Layer 7 of a small transformer language model trained on English Wikipedia (13 layers, counted from 0, width 128).
A neuron's activation on a vector x is GELU(weights . x + bias), where the dot is the dot product.

Input weights of the MLP neurons that the questions are about. A number n stands for n times 0.0045.
n1 (bias -0.031): 20 21 -21 -29 27 -38 24 -16 0 28 16 -10 -31 33 -17 11 -7 -38 1 3 7 -48 -12 -26 -18 33 22 7 -11 10 4 -5 -19 41 10 19 10 -20 -5 -13 -29 11 19 33 -24 4 71 14 -5 4 -13 -35 -27 35 -16 13 7 -25 -46 -18 -13 1 -16 16 -5 8 13 -4 -2 -6 45 0 16 -15 -3 20 -27 -54 3 -12 -14 39 3 40 1 -16 -13 31 -6 -9 -26 -26 10 -12 -15 -15 -30 -17 -1 26 -29 30 18 -2 -25 3 31 -2 58 9 4 8 4 -24 15 -7 43 -3 14 -1 3 -11 -3 3 -5 -6 -14 -18
n6 (bias -0.057): -43 3 -25 -30 -33 2 -55 2 51 -14 -19 -15 5 -43 0 10 9 42 -21 9 17 17 -27 15 16 -28 -2 -4 31 -10 -36 -12 26 -16 41 6 5 21 5 13 -18 7 13 -37 -13 -4 -57 -58 -1 -15 27 -3 -15 -15 10 -65 -17 18 -1 -13 24 -7 -12 33 -32 -35 -23 -8 11 -29 9 32 4 35 -7 -13 -24 -35 -37 23 17 -31 -11 -9 7 -24 -72 0 -22 -2 7 -12 -23 25 53 -18 -25 46 43 -15 9 24 -25 29 50 9 22 59 -18 -10 15 0 -7 16 18 16 39 24 40 -13 73 26 -38 56 20 3 37 65
n48 (bias -0.069): 22 31 -17 -12 -9 -13 13 14 -10 27 18 -19 -50 2 2 -3 2 -19 -8 47 -54 -22 45 -8 -34 -12 31 18 -31 -39 12 -24 0 -11 28 40 22 -43 38 13 20 33 -26 -60 42 -40 -16 -10 0 -21 -14 -42 13 -37 32 11 -13 1 -7 -2 -28 30 -10 28 29 24 -21 -27 15 41 24 50 23 -12 14 -5 -8 30 4 -17 15 8 27 9 -22 -21 24 -33 7 -7 25 37 -38 -6 75 3 2 -16 13 37 5 -9 48 -5 -20 -44 1 -23 -18 -18 -6 -10 -33 -3 -7 -44 -5 -22 50 -10 21 -22 51 -16 -2 8 12 -50
n58 (bias -0.031): 30 -19 -8 0 -24 -24 10 0 -9 -28 21 13 -9 0 10 -5 -25 3 -17 10 -17 -23 -3 20 0 17 6 -29 17 -15 -7 19 10 -4 -22 27 4 23 3 -27 -19 6 1 -12 3 -17 11 15 17 -5 -6 13 -8 -11 1 26 1 12 9 21 -8 -1 -17 -17 0 -6 7 11 -3 -5 -23 4 14 -1 -19 10 -5 -4 6 -12 -1 23 -16 -3 -25 -27 4 -7 12 -15 -19 8 14 -26 -4 5 22 17 17 21 -7 -2 -2 -1 31 -10 7 -8 20 1 20 39 -4 13 -3 -4 -30 15 -8 25 -15 -26 -22 -4 -1 -11 0 8
n77 (bias -0.045): 13 -5 -6 5 -5 40 -22 -13 1 -5 -13 44 37 20 -1 -19 5 9 -25 13 3 -16 -41 22 -21 12 3 -5 27 -19 7 -11 -8 -27 11 -37 -30 -13 -23 -12 13 40 32 -5 26 18 -5 31 9 27 -42 -33 -13 -40 33 2 -3 6 1 -40 -35 8 50 -22 -6 3 -8 12 -7 -20 24 7 42 29 -3 -34 -13 1 -15 3 -37 -46 8 33 -9 -3 -17 -3 -22 21 10 14 -24 12 -35 13 24 20 -12 -11 -1 38 -4 -6 42 17 -6 4 -9 -7 -10 -25 46 -1 19 11 4 -6 31 -5 39 -17 -51 -8 1 -23 -9 25
n97 (bias -0.063): -5 -5 47 19 38 -14 42 -38 29 -55 -29 7 -36 2 12 10 -36 -36 -18 -9 51 2 11 6 -42 46 21 13 -4 -56 27 -23 -1 -13 9 -17 -20 -12 2 -2 10 12 5 -19 46 27 13 -18 28 -1 2 -6 14 11 49 31 -8 -11 -15 -10 -50 -44 -15 1 14 -4 -9 7 -20 -43 0 6 -44 -63 41 9 38 8 5 11 29 8 -5 32 -9 12 38 -48 -5 -24 24 10 14 -2 57 -29 -45 1 1 42 11 25 -16 36 -15 27 -37 -64 2 -28 -7 4 3 -6 -13 8 11 -10 -14 -31 24 -31 36 5 39 -2 43 -9
n135 (bias -0.080): -1 5 -21 -53 42 -5 -12 40 -21 14 30 44 -34 -45 -12 1 20 5 3 30 -10 -21 -23 36 -23 -1 -3 37 17 -36 -6 -15 16 17 -12 16 -36 6 -21 15 45 33 12 -5 -10 -13 -19 26 3 -43 27 -7 33 12 -5 11 16 9 -50 6 5 12 -14 0 3 -6 34 -27 31 -25 -17 27 16 -38 4 -8 -6 -29 -9 18 13 10 9 -54 39 -18 -13 13 3 -5 -26 -22 -9 17 -20 5 -4 -7 -36 16 -4 14 -15 17 -28 -5 21 23 14 -6 -56 11 30 4 1 45 -14 15 8 9 -56 -19 11 -23 43 17 -11 25
n146 (bias -0.054): 5 -49 16 -1 14 24 21 19 -20 -16 38 -23 -12 6 6 6 5 36 57 -6 -2 -5 -13 11 -4 54 1 -27 -8 -39 4 44 8 -11 -18 -28 -59 13 38 10 -27 -41 -23 -19 38 4 4 1 -44 6 -5 -15 -41 22 41 19 11 15 -56 21 8 -14 7 -14 -22 -9 2 -20 26 64 60 -28 -20 -43 14 -12 -38 18 -3 -11 -19 -22 -7 -10 2 -17 -9 -9 59 -4 61 4 5 30 -23 -21 -35 -9 19 22 9 -28 -25 -11 -42 12 7 -46 -25 -8 28 29 19 -34 -5 17 25 9 -29 25 16 -33 25 -8 16 10 3 -4
n160 (bias -0.067): 3 -38 32 21 35 23 -33 -5 7 33 6 27 12 -17 -16 36 -19 1 -29 9 -42 -27 78 2 17 -23 8 22 1 -22 -38 1 -23 25 -14 29 2 11 11 8 -1 -3 10 -63 11 28 22 0 19 19 20 22 17 -5 11 6 18 9 24 13 55 52 36 -41 1 -6 -9 10 -26 -35 6 20 15 5 -8 14 -42 15 -4 11 1 4 18 55 -17 17 -11 -16 -49 -48 -9 -40 8 -11 -1 -39 -28 -6 -23 9 8 2 -22 10 -52 -19 29 -41 -26 -43 -7 -32 -5 17 24 0 14 -21 18 37 43 -4 -3 -24 -15 -27 -10 -19
n175 (bias -0.046): 31 -20 -16 4 29 -34 32 -4 -29 29 6 11 -39 -12 21 -3 -10 -5 -19 -29 -10 -1 7 15 -44 43 3 22 11 -8 -14 -12 5 -28 20 22 1 -4 -3 24 -3 -21 25 16 18 19 1 -6 37 31 -35 13 -15 -45 -13 5 -23 35 -14 22 3 13 -6 -42 15 7 29 -6 -20 12 9 -25 -22 -10 -34 22 -31 13 -43 -28 -32 11 20 -3 -31 17 63 -14 17 -21 29 -47 21 -28 -14 29 -2 -12 19 31 -23 -24 6 27 30 -4 16 -25 20 23 -23 -17 45 -4 25 5 12 -15 -12 28 24 -23 21 -41 8 13 -27 -15
n239 (bias -0.041): 7 0 4 10 0 -41 -26 -20 -9 31 -18 -25 4 5 15 24 -44 -1 1 21 -34 16 -5 -16 -5 18 -22 32 -6 -1 -3 1 -32 24 7 32 -22 -21 -22 8 1 54 6 2 -4 6 -7 -10 17 -27 -26 40 11 -12 -4 21 5 -14 -14 3 35 -4 3 -47 -19 -17 3 -5 23 -10 2 2 1 -14 -17 29 24 -12 -27 -14 15 8 -7 -13 18 36 -17 -69 10 31 -49 33 18 22 16 12 7 30 23 23 -7 4 18 3 -14 5 -30 -11 25 31 -10 7 34 7 -13 -38 27 -39 30 -34 11 -32 -61 -4 19 2 14 9
n240 (bias -0.050): -8 -1 10 -8 -1 -4 -22 9 16 -8 -20 -35 -23 12 -42 4 -9 50 33 -24 -29 0 4 -21 29 -16 -10 28 29 28 -16 20 -42 -32 22 24 9 -32 17 27 12 49 -5 21 -2 -12 -16 -10 -61 25 6 18 -9 3 -34 0 -4 10 -2 -43 -24 -9 2 35 24 -21 16 10 4 1 -32 13 -1 -22 -16 4 -36 -4 35 -67 11 -18 18 -16 -33 31 -6 0 -8 23 4 16 19 -1 -4 -22 21 -14 11 -9 -9 11 -3 -38 5 45 30 -6 6 10 -40 -25 87 22 -18 19 12 1 1 11 65 -22 8 -25 -22 3 -11 -13
n263 (bias -0.015): 10 -51 11 -8 -12 9 20 -12 -8 -21 15 -18 -23 -19 22 -5 12 16 -8 -45 -17 -8 3 -20 -25 6 1 14 3 13 -13 -11 0 -12 -1 24 19 -20 -26 6 33 -15 -12 -41 -15 6 16 -9 -5 -29 0 -1 53 -31 2 53 9 -1 24 2 10 -5 -11 -20 -14 2 8 7 -18 -15 16 -24 -9 25 1 13 6 -24 -21 16 -6 -24 -11 24 -7 0 -2 6 -31 37 19 -1 5 27 -4 -4 -22 -12 -14 18 12 9 1 1 -13 19 25 -36 22 3 14 31 -24 38 -13 -18 25 7 13 12 21 -11 24 -9 -10 -1 5 1
n266 (bias -0.018): -17 -36 -10 5 -38 20 -7 -9 -9 -23 -21 -15 21 18 -9 -25 -3 15 -4 48 -2 9 -10 11 -2 -8 17 18 -16 37 -19 -30 26 19 -16 41 20 9 -33 25 -34 8 11 -54 0 11 9 -22 1 20 -31 5 -6 26 23 -9 -20 -23 2 16 -7 -15 70 -10 -43 -6 15 52 23 20 10 -6 -9 -31 11 10 -38 -10 37 -9 -1 2 8 15 -28 9 27 -28 26 -20 -24 12 7 34 0 45 -7 -28 17 34 -15 -12 -4 -9 1 -27 8 -33 3 -19 1 -23 47 3 10 29 24 20 -9 -9 -11 -33 26 -9 -31 -33 -5 30
n297 (bias -0.036): 40 -10 -18 -13 -12 -23 26 3 0 -3 -28 19 -11 13 6 18 0 -7 1 0 11 5 27 -1 -1 8 -6 1 -1 -44 14 -20 -25 28 22 8 -16 15 -33 28 -21 20 -32 -3 51 -29 -21 13 -24 35 16 -4 11 3 -28 11 48 4 18 43 -8 -27 -6 -36 -10 -6 27 67 -14 -8 20 -13 8 0 -10 -21 6 -26 4 -4 -5 6 13 -2 8 5 1 59 -27 10 0 20 25 9 -51 12 10 24 6 -26 -32 -24 -33 -18 -6 -13 32 10 30 -32 -13 -38 -3 19 -6 -5 1 17 -12 18 23 -1 -43 8 35 -3 -32 -29
n300 (bias -0.022): 10 -14 1 -46 -17 -11 15 20 10 0 3 -30 -42 20 -26 -14 -8 0 -16 -15 -23 -14 -41 3 -1 -7 -16 -12 19 0 7 11 -29 4 18 -41 -30 -13 -33 3 37 44 -1 -21 37 -18 32 15 4 -18 -25 -12 1 -14 -14 10 -4 7 -17 28 5 19 1 0 3 46 31 -17 -14 -9 -24 -13 15 49 0 11 -26 -27 5 -9 3 19 9 32 1 -37 -4 -11 3 -8 -26 23 20 39 -24 21 13 -14 -19 -36 -30 16 -22 22 -10 25 -22 -9 16 10 26 7 53 12 24 -1 48 -15 -13 -40 2 13 3 28 -10 26 36 -11
n310 (bias -0.033): 9 -15 -1 -32 16 24 22 21 12 4 44 15 -9 46 4 -8 -7 -13 -42 -30 -14 19 31 -25 1 -15 -36 -43 52 -7 -8 -8 -38 31 25 17 -12 -1 -6 4 -53 -9 22 10 -29 -11 -39 36 -14 -7 -15 34 5 -27 -17 11 20 7 -5 -43 27 29 1 -39 1 -14 13 -36 54 -8 19 -13 -28 1 27 -4 8 7 -14 24 6 -8 -23 4 -5 46 36 -8 -10 -7 4 -26 -8 -30 11 3 25 -16 -17 -4 9 -18 -52 -7 6 12 23 -47 -5 8 -3 21 -15 -35 0 3 7 35 19 18 -61 3 17 -21 13 15 42 -7
n348 (bias -0.054): -17 11 -23 -1 -23 2 14 11 -12 38 20 -6 14 31 24 34 -38 24 -23 3 3 68 -18 10 -29 20 -41 28 -12 -46 -6 -14 18 46 23 74 38 -10 12 18 -2 14 17 -23 28 -23 -6 -29 23 4 19 -39 -14 34 4 -23 -7 -19 1 20 -17 12 -29 -12 37 4 11 5 -11 -9 1 -27 -16 -13 -18 -1 32 -17 -14 17 9 -40 14 -17 -9 5 41 -4 29 -30 -9 16 30 14 58 -11 -2 -36 5 40 -42 -2 15 -33 13 -19 -8 7 -13 -39 -65 -39 -43 -38 53 -36 -10 -40 41 17 -37 25 -8 20 -19 -6 27 3
n349 (bias -0.052): 26 -5 -18 32 15 -12 18 52 90 -21 -50 -32 24 -17 -32 -30 -37 -14 -24 5 30 22 -3 -13 38 12 -11 5 -2 -16 -30 2 13 19 -7 18 -46 35 72 19 -20 5 5 8 14 -50 -28 36 -19 -21 -20 -6 24 -13 -28 27 -19 6 -27 -16 -4 20 23 -62 -5 -9 8 8 -20 9 -28 -4 3 11 -4 24 6 -4 18 0 47 -65 -49 -29 11 33 11 -7 -15 -2 20 46 11 8 11 1 -18 21 -21 6 7 10 -28 -37 -10 17 8 21 -12 11 -2 34 1 -35 -4 8 21 9 -21 -30 -10 18 20 22 20 -15 36 -33
n350 (bias -0.053): 12 31 10 -21 -6 19 -29 52 -21 1 -25 -3 -54 19 -10 16 12 -5 -23 -7 65 30 -49 61 -31 44 -13 -16 26 -30 -6 -10 -9 44 2 -28 -19 1 -23 -29 19 -32 -3 33 -19 3 2 4 5 19 33 30 -64 27 -11 -2 -54 37 5 -48 -1 -27 -23 -1 -30 -20 11 -10 -15 20 -19 -18 -5 11 -6 -38 -27 -9 17 -1 65 -51 -31 16 -27 -23 3 -8 9 17 2 16 33 7 6 -26 -30 -10 -19 -18 2 -34 -16 -13 -29 3 -1 -2 14 11 11 30 41 59 -6 -10 5 43 74 4 5 5 14 27 1 -29 8 14
n353 (bias -0.061): -7 -39 -4 -6 -1 49 -15 -42 8 27 35 -8 -20 20 8 15 5 -23 2 13 -1 5 -1 24 -35 12 -34 -9 -25 -23 6 -21 -20 -12 -11 15 -1 17 -26 -34 14 10 -47 34 -12 -19 -7 25 -24 2 -16 11 -1 28 -15 6 23 27 -1 6 8 -9 3 -44 -27 -11 38 -28 -23 47 -1 30 31 28 7 28 -13 5 -47 -44 -28 -50 -30 -30 12 19 30 -22 -21 -10 30 -31 61 20 -6 41 36 15 11 -3 -2 -5 -2 -40 -35 1 33 41 -1 45 10 -29 -11 -1 -42 13 -14 -10 8 17 -28 18 25 -4 -25 4 0 8
n372 (bias -0.065): -32 -22 -10 -31 -59 -54 2 26 -38 2 -22 -30 -8 -26 11 54 -38 8 -9 7 -54 -25 67 -37 -8 16 21 20 34 7 67 5 30 52 11 -21 -29 18 24 -9 30 -28 16 1 -5 -8 -12 15 22 -37 13 -30 -33 20 51 14 22 -9 -18 -3 63 72 -60 -6 4 15 7 20 -35 -9 30 -23 -32 -17 -35 -34 19 16 5 21 12 13 11 -16 9 -6 -20 -19 30 -10 -33 34 -7 44 -21 -6 20 18 -27 16 -32 3 26 -6 -38 -17 -24 48 -19 -3 6 11 21 -2 1 0 14 2 -6 -49 44 3 0 -10 -17 44 10 -33
n379 (bias -0.019): -8 -5 19 -3 53 -15 -22 -25 -2 -14 24 -8 -7 10 36 -18 -31 -18 14 95 10 -9 -4 4 -35 -19 -47 -6 -19 10 28 -31 34 21 41 -8 -34 2 25 0 34 -19 -17 -45 46 -46 -4 -40 -27 -1 17 24 12 -42 35 -23 -34 11 -2 -2 -21 3 -19 -11 16 30 -5 -6 23 -38 -24 -29 -8 25 -6 -29 -16 -7 35 4 -2 8 -7 19 4 14 -1 2 -31 -39 -53 -9 6 -6 43 12 32 -12 -15 -9 -30 -16 -18 29 -16 9 -3 1 27 -16 71 -34 26 14 -31 -9 -27 26 32 -9 19 55 37 -25 2 26 10 42
n383 (bias -0.060): -16 -23 51 7 -25 11 -20 36 32 -4 -11 29 34 39 5 7 -4 -22 -17 -22 13 -59 -21 -13 -6 25 25 43 -37 5 -11 -2 31 35 -34 -28 -6 -20 38 26 -10 16 -38 -21 -17 -31 22 57 23 -5 -14 -2 2 -36 2 12 -13 -6 -28 -10 -14 2 10 -35 33 -6 13 32 -12 -30 2 -2 42 -36 9 -39 -22 33 -53 -2 -10 -51 -10 28 26 -65 -23 48 18 20 7 -22 -27 -27 23 -53 -21 10 -7 52 -7 -3 37 0 -14 -9 -6 -37 -27 17 19 -53 -6 -1 35 49 -26 -12 28 69 -12 -3 -9 6 15 14 -2 -4

Each question shows a token from some text and the vector x that enters the MLP there. A number n stands for n times 0.051.

"ing": 26 26 17 22 -3 -5 41 -7 -11 6 4 6 49 -28 -45 18 20 16 -9 43 18 12 -32 -11 -6 -38 1 -5 -34 19 -42 21 -9 -23 -33 -29 2 -39 20 21 1 -20 -14 -16 -22 18 1 22 -28 40 -13 -13 -10 22 -25 -28 24 -29 16 -4 40 13 5 6 15 41 -1 -15 3 1 -16 14 21 -27 -34 -27 28 16 17 13 5 8 -24 -1 -34 9 14 13 15 -13 4 27 3 5 29 11 11 1 5 -3 27 2 -5 -16 -9 -6 -16 21 3 10 1 24 -21 21 9 -8 -49 -2 -46 -41 -12 20 -27 -8 48 -4 -7 -13
Which neuron lights up most? n349

"y": 39 34 10 3 -10 9 15 -34 -15 -5 -7 25 10 -30 -35 31 38 12 -37 59 31 17 -22 11 -10 -4 -11 10 -23 22 -17 22 -21 -2 -10 -17 15 -51 7 4 3 -1 -17 -9 -48 3 -5 0 -24 3 3 -39 7 18 -26 -6 12 -28 27 19 18 -23 13 -4 -6 -4 19 -12 -17 2 16 34 3 -43 -21 -15 17 17 50 28 -24 38 -20 -9 -21 0 21 45 3 -18 -1 8 7 6 6 25 13 24 19 -3 -13 2 2 10 -6 15 -16 13 -4 -4 16 22 -35 13 16 3 -12 -22 -45 -51 -19 3 -34 11 43 -9 -8 -33
Which neuron lights up most? n297

"i": 50 13 29 -1 -20 22 4 9 -29 -45 3 -2 8 0 -3 21 11 22 -52 31 9 10 -27 11 -1 7 -19 -7 -26 7 -27 11 -7 0 -27 -26 -13 -36 0 55 -3 -29 -16 9 -34 25 -2 -11 -26 25 40 -13 13 -8 27 -18 37 -10 34 -18 -1 7 -23 14 3 22 -3 -20 6 -9 -4 -3 19 -37 10 21 42 19 30 30 -35 4 -27 -11 -15 -10 9 -30 -3 30 22 16 -1 -4 3 31 6 17 16 -39 -2 11 20 9 -20 31 -10 -11 -17 30 -4 11 -30 8 21 -23 0 -34 1 -35 -3 27 -55 12 7 -15 -2 -10
Which neuron lights up most? n239

"|": 55 -3 20 -17 7 7 8 -6 7 -11 -6 10 36 7 -36 2 23 -1 8 33 3 4 -25 -30 13 -12 -17 14 -10 14 -9 31 3 -11 -29 -7 5 -51 -25 46 0 -22 -11 -19 -35 3 42 -13 -11 31 16 -26 -6 15 1 -10 21 3 5 28 29 7 1 -1 5 17 9 -26 -12 12 1 43 23 17 1 -29 25 -5 18 0 -15 10 -28 -21 -41 -2 51 17 31 -48 -27 10 2 -38 -2 10 -28 14 5 -47 -6 -4 3 8 19 -4 -28 -20 -30 44 6 -29 -31 20 15 -3 -16 -4 -9 -33 -22 11 -6 13 33 20 11 -14
Which neuron lights up most? n300

"n": 42 36 10 21 -19 -8 -9 -20 -24 -11 -8 3 -2 -20 -39 16 8 5 -24 27 26 0 -21 -4 -5 -27 -6 -12 -39 48 -27 42 7 9 1 -21 21 -64 -8 9 12 -7 -27 20 -35 18 11 -9 -3 33 17 -24 25 0 -29 1 48 1 48 3 -17 18 4 11 -9 27 -1 -22 -10 0 19 8 9 -34 -9 -5 14 31 37 4 -29 18 -25 -13 -30 20 33 36 1 -34 10 -2 20 17 10 20 -5 5 -3 -19 6 17 -15 7 -9 31 -15 -23 4 28 17 17 3 33 -3 -23 -5 -9 -38 -20 8 -1 -34 -7 15 -49 -27 -17
Which neuron lights up most? n240

" M": 18 -9 18 -12 5 16 13 -34 -6 -9 -9 -24 24 0 -1 16 49 18 -39 15 3 -13 -20 2 7 -20 -3 -6 -36 28 -19 38 -18 -7 -21 11 -25 -64 8 25 -10 -33 -3 2 -59 27 4 -15 -7 30 -16 -2 -8 3 -10 -6 21 -1 35 16 -20 -5 -18 -3 2 31 13 -54 -4 12 0 9 -20 -7 0 9 56 12 25 23 -17 18 -17 -7 -35 -1 10 56 12 1 -6 -2 22 -1 18 46 2 10 1 -46 6 -6 16 19 -10 29 7 -13 -14 38 -2 10 -3 35 -11 6 -7 -46 0 -21 16 42 -23 -5 8 -30 -23 -24
The most active neuron and its activation: n263, at about 0.52

"il": 36 40 35 -1 -29 4 3 -22 -18 0 -35 18 2 -21 -17 2 17 16 -18 19 11 -31 -1 12 -15 -21 -7 -15 -3 12 -11 -4 3 -30 -21 -18 24 -23 -3 44 24 -64 -9 5 -15 45 19 -29 6 -16 -3 -40 -3 7 -5 -25 31 -9 7 0 21 16 -6 3 19 23 8 -19 26 -1 18 14 27 -16 -34 1 50 19 28 24 11 -7 -42 -21 -28 3 0 -8 4 7 -35 13 -17 -10 26 63 3 31 6 -26 -10 8 -6 10 -5 11 -4 -17 -7 28 25 25 2 -11 -16 -13 -5 -28 -27 -41 24 26 -31 6 36 7 -22 8
The three highest activations, in order: n372, n239, n6

"lo": 36 -1 49 -2 -15 16 -9 -9 -9 -33 37 35 4 -18 -20 34 10 38 -47 23 -7 19 -20 -14 -27 18 -3 6 -6 27 -30 23 29 -2 -53 -6 -13 -46 6 25 3 12 -17 6 -47 28 0 -12 5 33 -7 -31 1 1 -3 -28 19 -31 37 15 20 -32 -18 -10 17 11 6 7 3 -4 20 -3 20 -39 -26 0 13 22 40 12 -21 16 -11 2 2 -13 45 31 -9 -26 7 -28 -16 -14 -12 -12 -25 -14 13 -18 0 6 10 -7 -14 12 3 -23 8 37 1 16 -13 36 19 -1 -9 -16 -32 -29 4 -18 -22 33 34 -19 0 13
Which neuron lights up most? n383

"0": 51 5 21 5 -3 4 -17 -29 -29 -6 -1 23 37 18 -13 25 45 11 -21 28 -4 9 -38 5 11 -24 4 -2 -32 26 -31 26 -35 -16 -7 -31 -39 -28 -3 10 -13 -13 -27 -8 -46 34 16 3 -14 68 15 -1 8 13 -8 -24 22 15 12 10 2 22 16 8 8 26 5 -25 -26 16 5 15 -12 -21 -10 10 42 5 41 29 -5 9 -19 -16 -28 7 5 14 30 2 -1 6 -3 -14 10 29 -22 22 19 -34 1 -5 -17 1 2 30 -12 13 -25 31 -13 17 -8 -5 -9 -7 -39 -37 -11 -25 3 18 -13 11 17 -38 -19 -11
The most active neuron and its activation: n77, at about 0.37

" and": 11 46 20 -8 -9 -12 13 -2 -18 26 -2 6 23 -31 -54 26 -2 18 -8 43 20 -10 -32 -7 -17 -13 -23 -9 5 24 -24 10 -13 -13 -6 -13 8 -7 -2 1 -4 -20 9 -27 -23 2 30 19 -8 5 19 -22 -4 11 20 -23 24 -25 6 47 -3 -11 7 17 13 2 2 -29 18 1 -3 11 1 -3 22 -20 25 16 39 24 -10 15 -5 -2 -26 25 20 3 -14 -17 15 -1 7 -3 -9 9 -11 -3 13 -55 -2 -8 14 -1 -29 43 -16 10 -4 -8 1 50 -17 33 -5 -8 -75 -7 -51 -34 22 26 -27 25 29 -8 9 -38
The most active neuron and its activation: n300, at about 0.14

"ent": 59 23 7 -41 5 26 18 -3 0 -5 -17 37 11 -19 -20 17 15 34 -32 24 19 -29 -32 11 26 -24 -3 13 6 58 -28 -1 3 -18 -26 -19 25 -25 -24 15 8 -15 -25 -3 -38 17 22 -1 5 14 -5 -8 -25 3 -34 -44 15 -3 -22 6 23 6 11 -1 5 23 18 -24 48 -12 -25 0 11 -35 -25 -12 49 13 22 30 -16 28 -9 19 -10 -24 13 13 20 -10 12 -9 -9 -10 37 33 -6 -13 -1 -15 4 -7 21 10 -12 -22 -12 -4 -13 -2 16 27 15 11 -1 -29 -9 -19 -33 -33 20 -3 -15 29 -19 4 4 -44
The most active neuron and its activation: n300, at about 1.1

"\n": 42 32 37 -19 16 19 2 12 -34 13 -4 13 28 -8 24 14 34 11 4 34 -13 -14 -31 16 -4 -3 -2 19 -20 30 -8 48 -8 -14 -6 -24 -17 -30 2 25 -1 12 -4 -15 -44 15 28 -34 2 27 17 -8 -22 32 3 -5 -1 9 -3 15 -6 -5 -6 -27 -12 16 2 -42 -19 18 8 8 0 -11 -3 -16 20 25 13 1 -22 2 -43 -37 -34 8 36 31 24 -30 -19 -2 9 -41 33 11 -25 11 16 -73 13 -6 23 19 14 21 -7 9 -16 37 5 20 -3 -3 4 -7 -25 -3 -13 -48 -4 5 -15 -6 4 -19 -8 -29
The most active neuron and its activation: n350, at about 0.67

"Re": 39 -7 34 10 -15 -3 23 -8 -40 -2 19 7 15 -25 -13 37 21 -1 -20 13 28 3 -55 -4 23 14 -16 32 -37 28 -20 23 9 -4 -9 5 -1 -54 -29 13 14 -27 -11 -7 -31 34 -6 16 5 4 -2 -9 16 14 -9 -34 17 -5 2 16 -8 25 13 -5 48 -14 15 -45 -9 15 -15 13 20 -5 -3 -13 57 5 26 4 -39 19 -13 -39 -26 7 25 31 6 7 -14 -15 -13 -19 6 23 -10 2 7 -38 9 -31 21 19 -8 30 0 -20 0 58 25 2 4 13 -19 6 -7 -22 -12 -33 -13 -6 -25 -7 24 -11 -31 -26
Which neuron lights up most? n175

"at": 44 -6 21 3 -13 7 -1 0 8 -46 -2 32 9 -27 -11 22 31 10 -39 18 30 -1 -29 25 -20 -5 0 -15 -41 -8 0 37 4 -2 -10 19 -13 -46 4 37 20 -40 -14 5 -36 29 24 -19 -7 30 -12 -4 38 -5 8 -9 16 -29 44 -6 -14 12 -15 -9 5 9 -3 -31 -17 0 27 29 4 -40 -31 -9 78 5 40 12 -7 -4 -26 -18 -7 -10 9 15 16 -9 21 28 -9 -11 3 9 6 20 15 -45 -12 -4 -6 19 -26 -5 -19 -23 6 38 7 5 -30 20 2 -5 -9 -20 -38 -18 18 23 -49 13 28 -20 10 -8
Which neuron lights up most? n97

"to": 23 10 -6 -19 -18 11 -32 -20 -36 -18 16 26 45 2 -31 28 54 30 -36 45 7 -5 -7 19 -16 25 -31 8 -1 37 -42 16 4 0 -17 -12 4 -14 17 11 -12 -9 -19 -3 -34 -2 11 -9 -8 16 0 -25 -12 15 -20 -27 23 -33 38 -17 11 -29 -6 14 -19 21 13 8 -16 -8 -4 10 -4 -8 -18 -2 60 -6 36 28 -13 20 -19 8 -29 7 -3 10 23 6 -13 -14 6 1 22 15 -13 9 -11 -50 -5 -12 20 17 -25 33 15 -20 -21 21 -15 -11 -37 24 16 12 -16 -18 -29 -29 23 19 9 25 54 -2 -8 -13
The most active neuron and its activation: n6, at about 0.55

";": 28 32 -6 -8 12 16 22 -6 -34 11 8 -17 62 3 -16 9 39 14 -21 52 -3 8 -21 -8 0 4 -8 -4 -28 5 -22 10 -24 -4 0 -27 -27 -50 -2 21 -9 -15 -24 -18 -47 28 12 -19 -2 30 24 -44 -2 22 2 -30 24 -28 25 22 -4 18 14 -19 21 8 6 -19 8 6 -10 17 -5 -12 2 -22 30 32 41 10 -9 7 -29 4 -13 9 25 33 16 -23 -21 -4 -7 -13 12 32 -16 15 15 -33 -4 -8 15 32 -11 32 -14 -9 11 -2 29 25 -23 28 3 0 -34 -1 -46 -30 3 -6 -49 7 27 -15 -21 -24
The two highest activations, in order: n297, n379

"is": 29 42 1 4 -12 31 9 -28 -36 -31 4 13 49 10 -44 7 42 26 -42 61 6 6 -32 12 -4 -16 -32 -12 -16 29 -18 38 13 -14 -15 -1 -6 -46 -8 29 -14 -7 -23 -24 -24 27 -7 -9 -22 12 25 -30 -2 6 -18 4 29 -8 41 -9 24 2 0 8 0 1 18 2 -10 20 -10 4 -20 -23 -2 -27 33 20 21 6 -48 20 -13 -28 -21 13 -3 35 -7 -12 5 -4 -2 5 3 -14 -9 39 13 -33 -9 -16 9 26 -11 32 8 12 -17 21 3 23 -16 28 29 -8 -3 -22 -16 -37 10 -23 -26 28 24 -9 -11 -13
The two highest activations, in order: n6, n297

"==": 53 34 33 -45 15 15 19 26 -18 2 -14 13 26 -38 -18 26 11 15 2 27 -10 -1 -35 -30 0 8 -7 16 -9 19 -16 4 -11 -23 -28 -32 24 -41 9 20 -9 -27 -12 -15 -69 16 28 -8 1 16 25 -6 -8 17 -17 -3 9 -8 16 -15 0 13 18 -3 6 12 9 -3 11 -6 -3 41 -12 -23 -4 -7 45 19 6 4 28 -3 -29 -6 -61 6 38 11 11 -2 -20 -18 1 -4 13 8 -19 11 -14 -56 -4 3 33 17 4 17 -13 12 13 30 25 -13 23 7 17 0 -24 0 -36 -39 -10 8 -37 2 38 -33 4 -17
Which neuron lights up most? n350

"e": 46 12 32 9 -19 24 16 -4 -11 11 -30 -20 20 -17 28 21 4 31 -5 43 6 17 -24 -5 -6 -20 -17 24 -16 26 -32 18 -6 -26 -4 -20 10 -28 -2 17 -25 -16 -25 0 -46 35 1 11 18 6 10 -41 6 9 9 -15 24 -12 7 -10 -1 13 -4 24 23 34 4 -46 5 9 -11 35 -7 4 6 39 55 11 5 11 -51 16 -47 -21 -31 -3 20 -7 21 18 -8 -12 6 -4 20 19 -11 -3 0 -56 22 13 -14 -17 -13 1 13 2 -11 21 3 16 -22 6 -7 -12 -37 -23 -10 -18 31 2 -1 35 15 -7 -46 -26
The most active neuron and its activation: n353, at about 0.35

" released": 19 25 22 -20 -13 -5 9 -7 -29 -12 11 26 32 -21 4 35 24 21 -19 35 20 0 -37 6 8 -8 13 -2 -25 11 -26 37 -21 3 -30 3 -10 4 -32 24 -7 -22 -15 -25 -27 -3 13 14 -4 14 -35 2 -15 37 -14 -39 24 -13 8 1 7 10 28 4 22 27 -5 -37 3 19 7 2 -3 -26 -15 -20 42 10 28 10 -18 13 -30 -3 -9 32 36 -4 -16 -1 -25 11 -1 -28 8 17 -3 8 -6 -21 -8 -10 20 16 18 26 -9 0 -5 59 40 10 -18 8 -7 -20 -41 -13 -36 -45 -6 27 -52 24 40 -19 -10 -18
The two highest activations, in order: n239, n58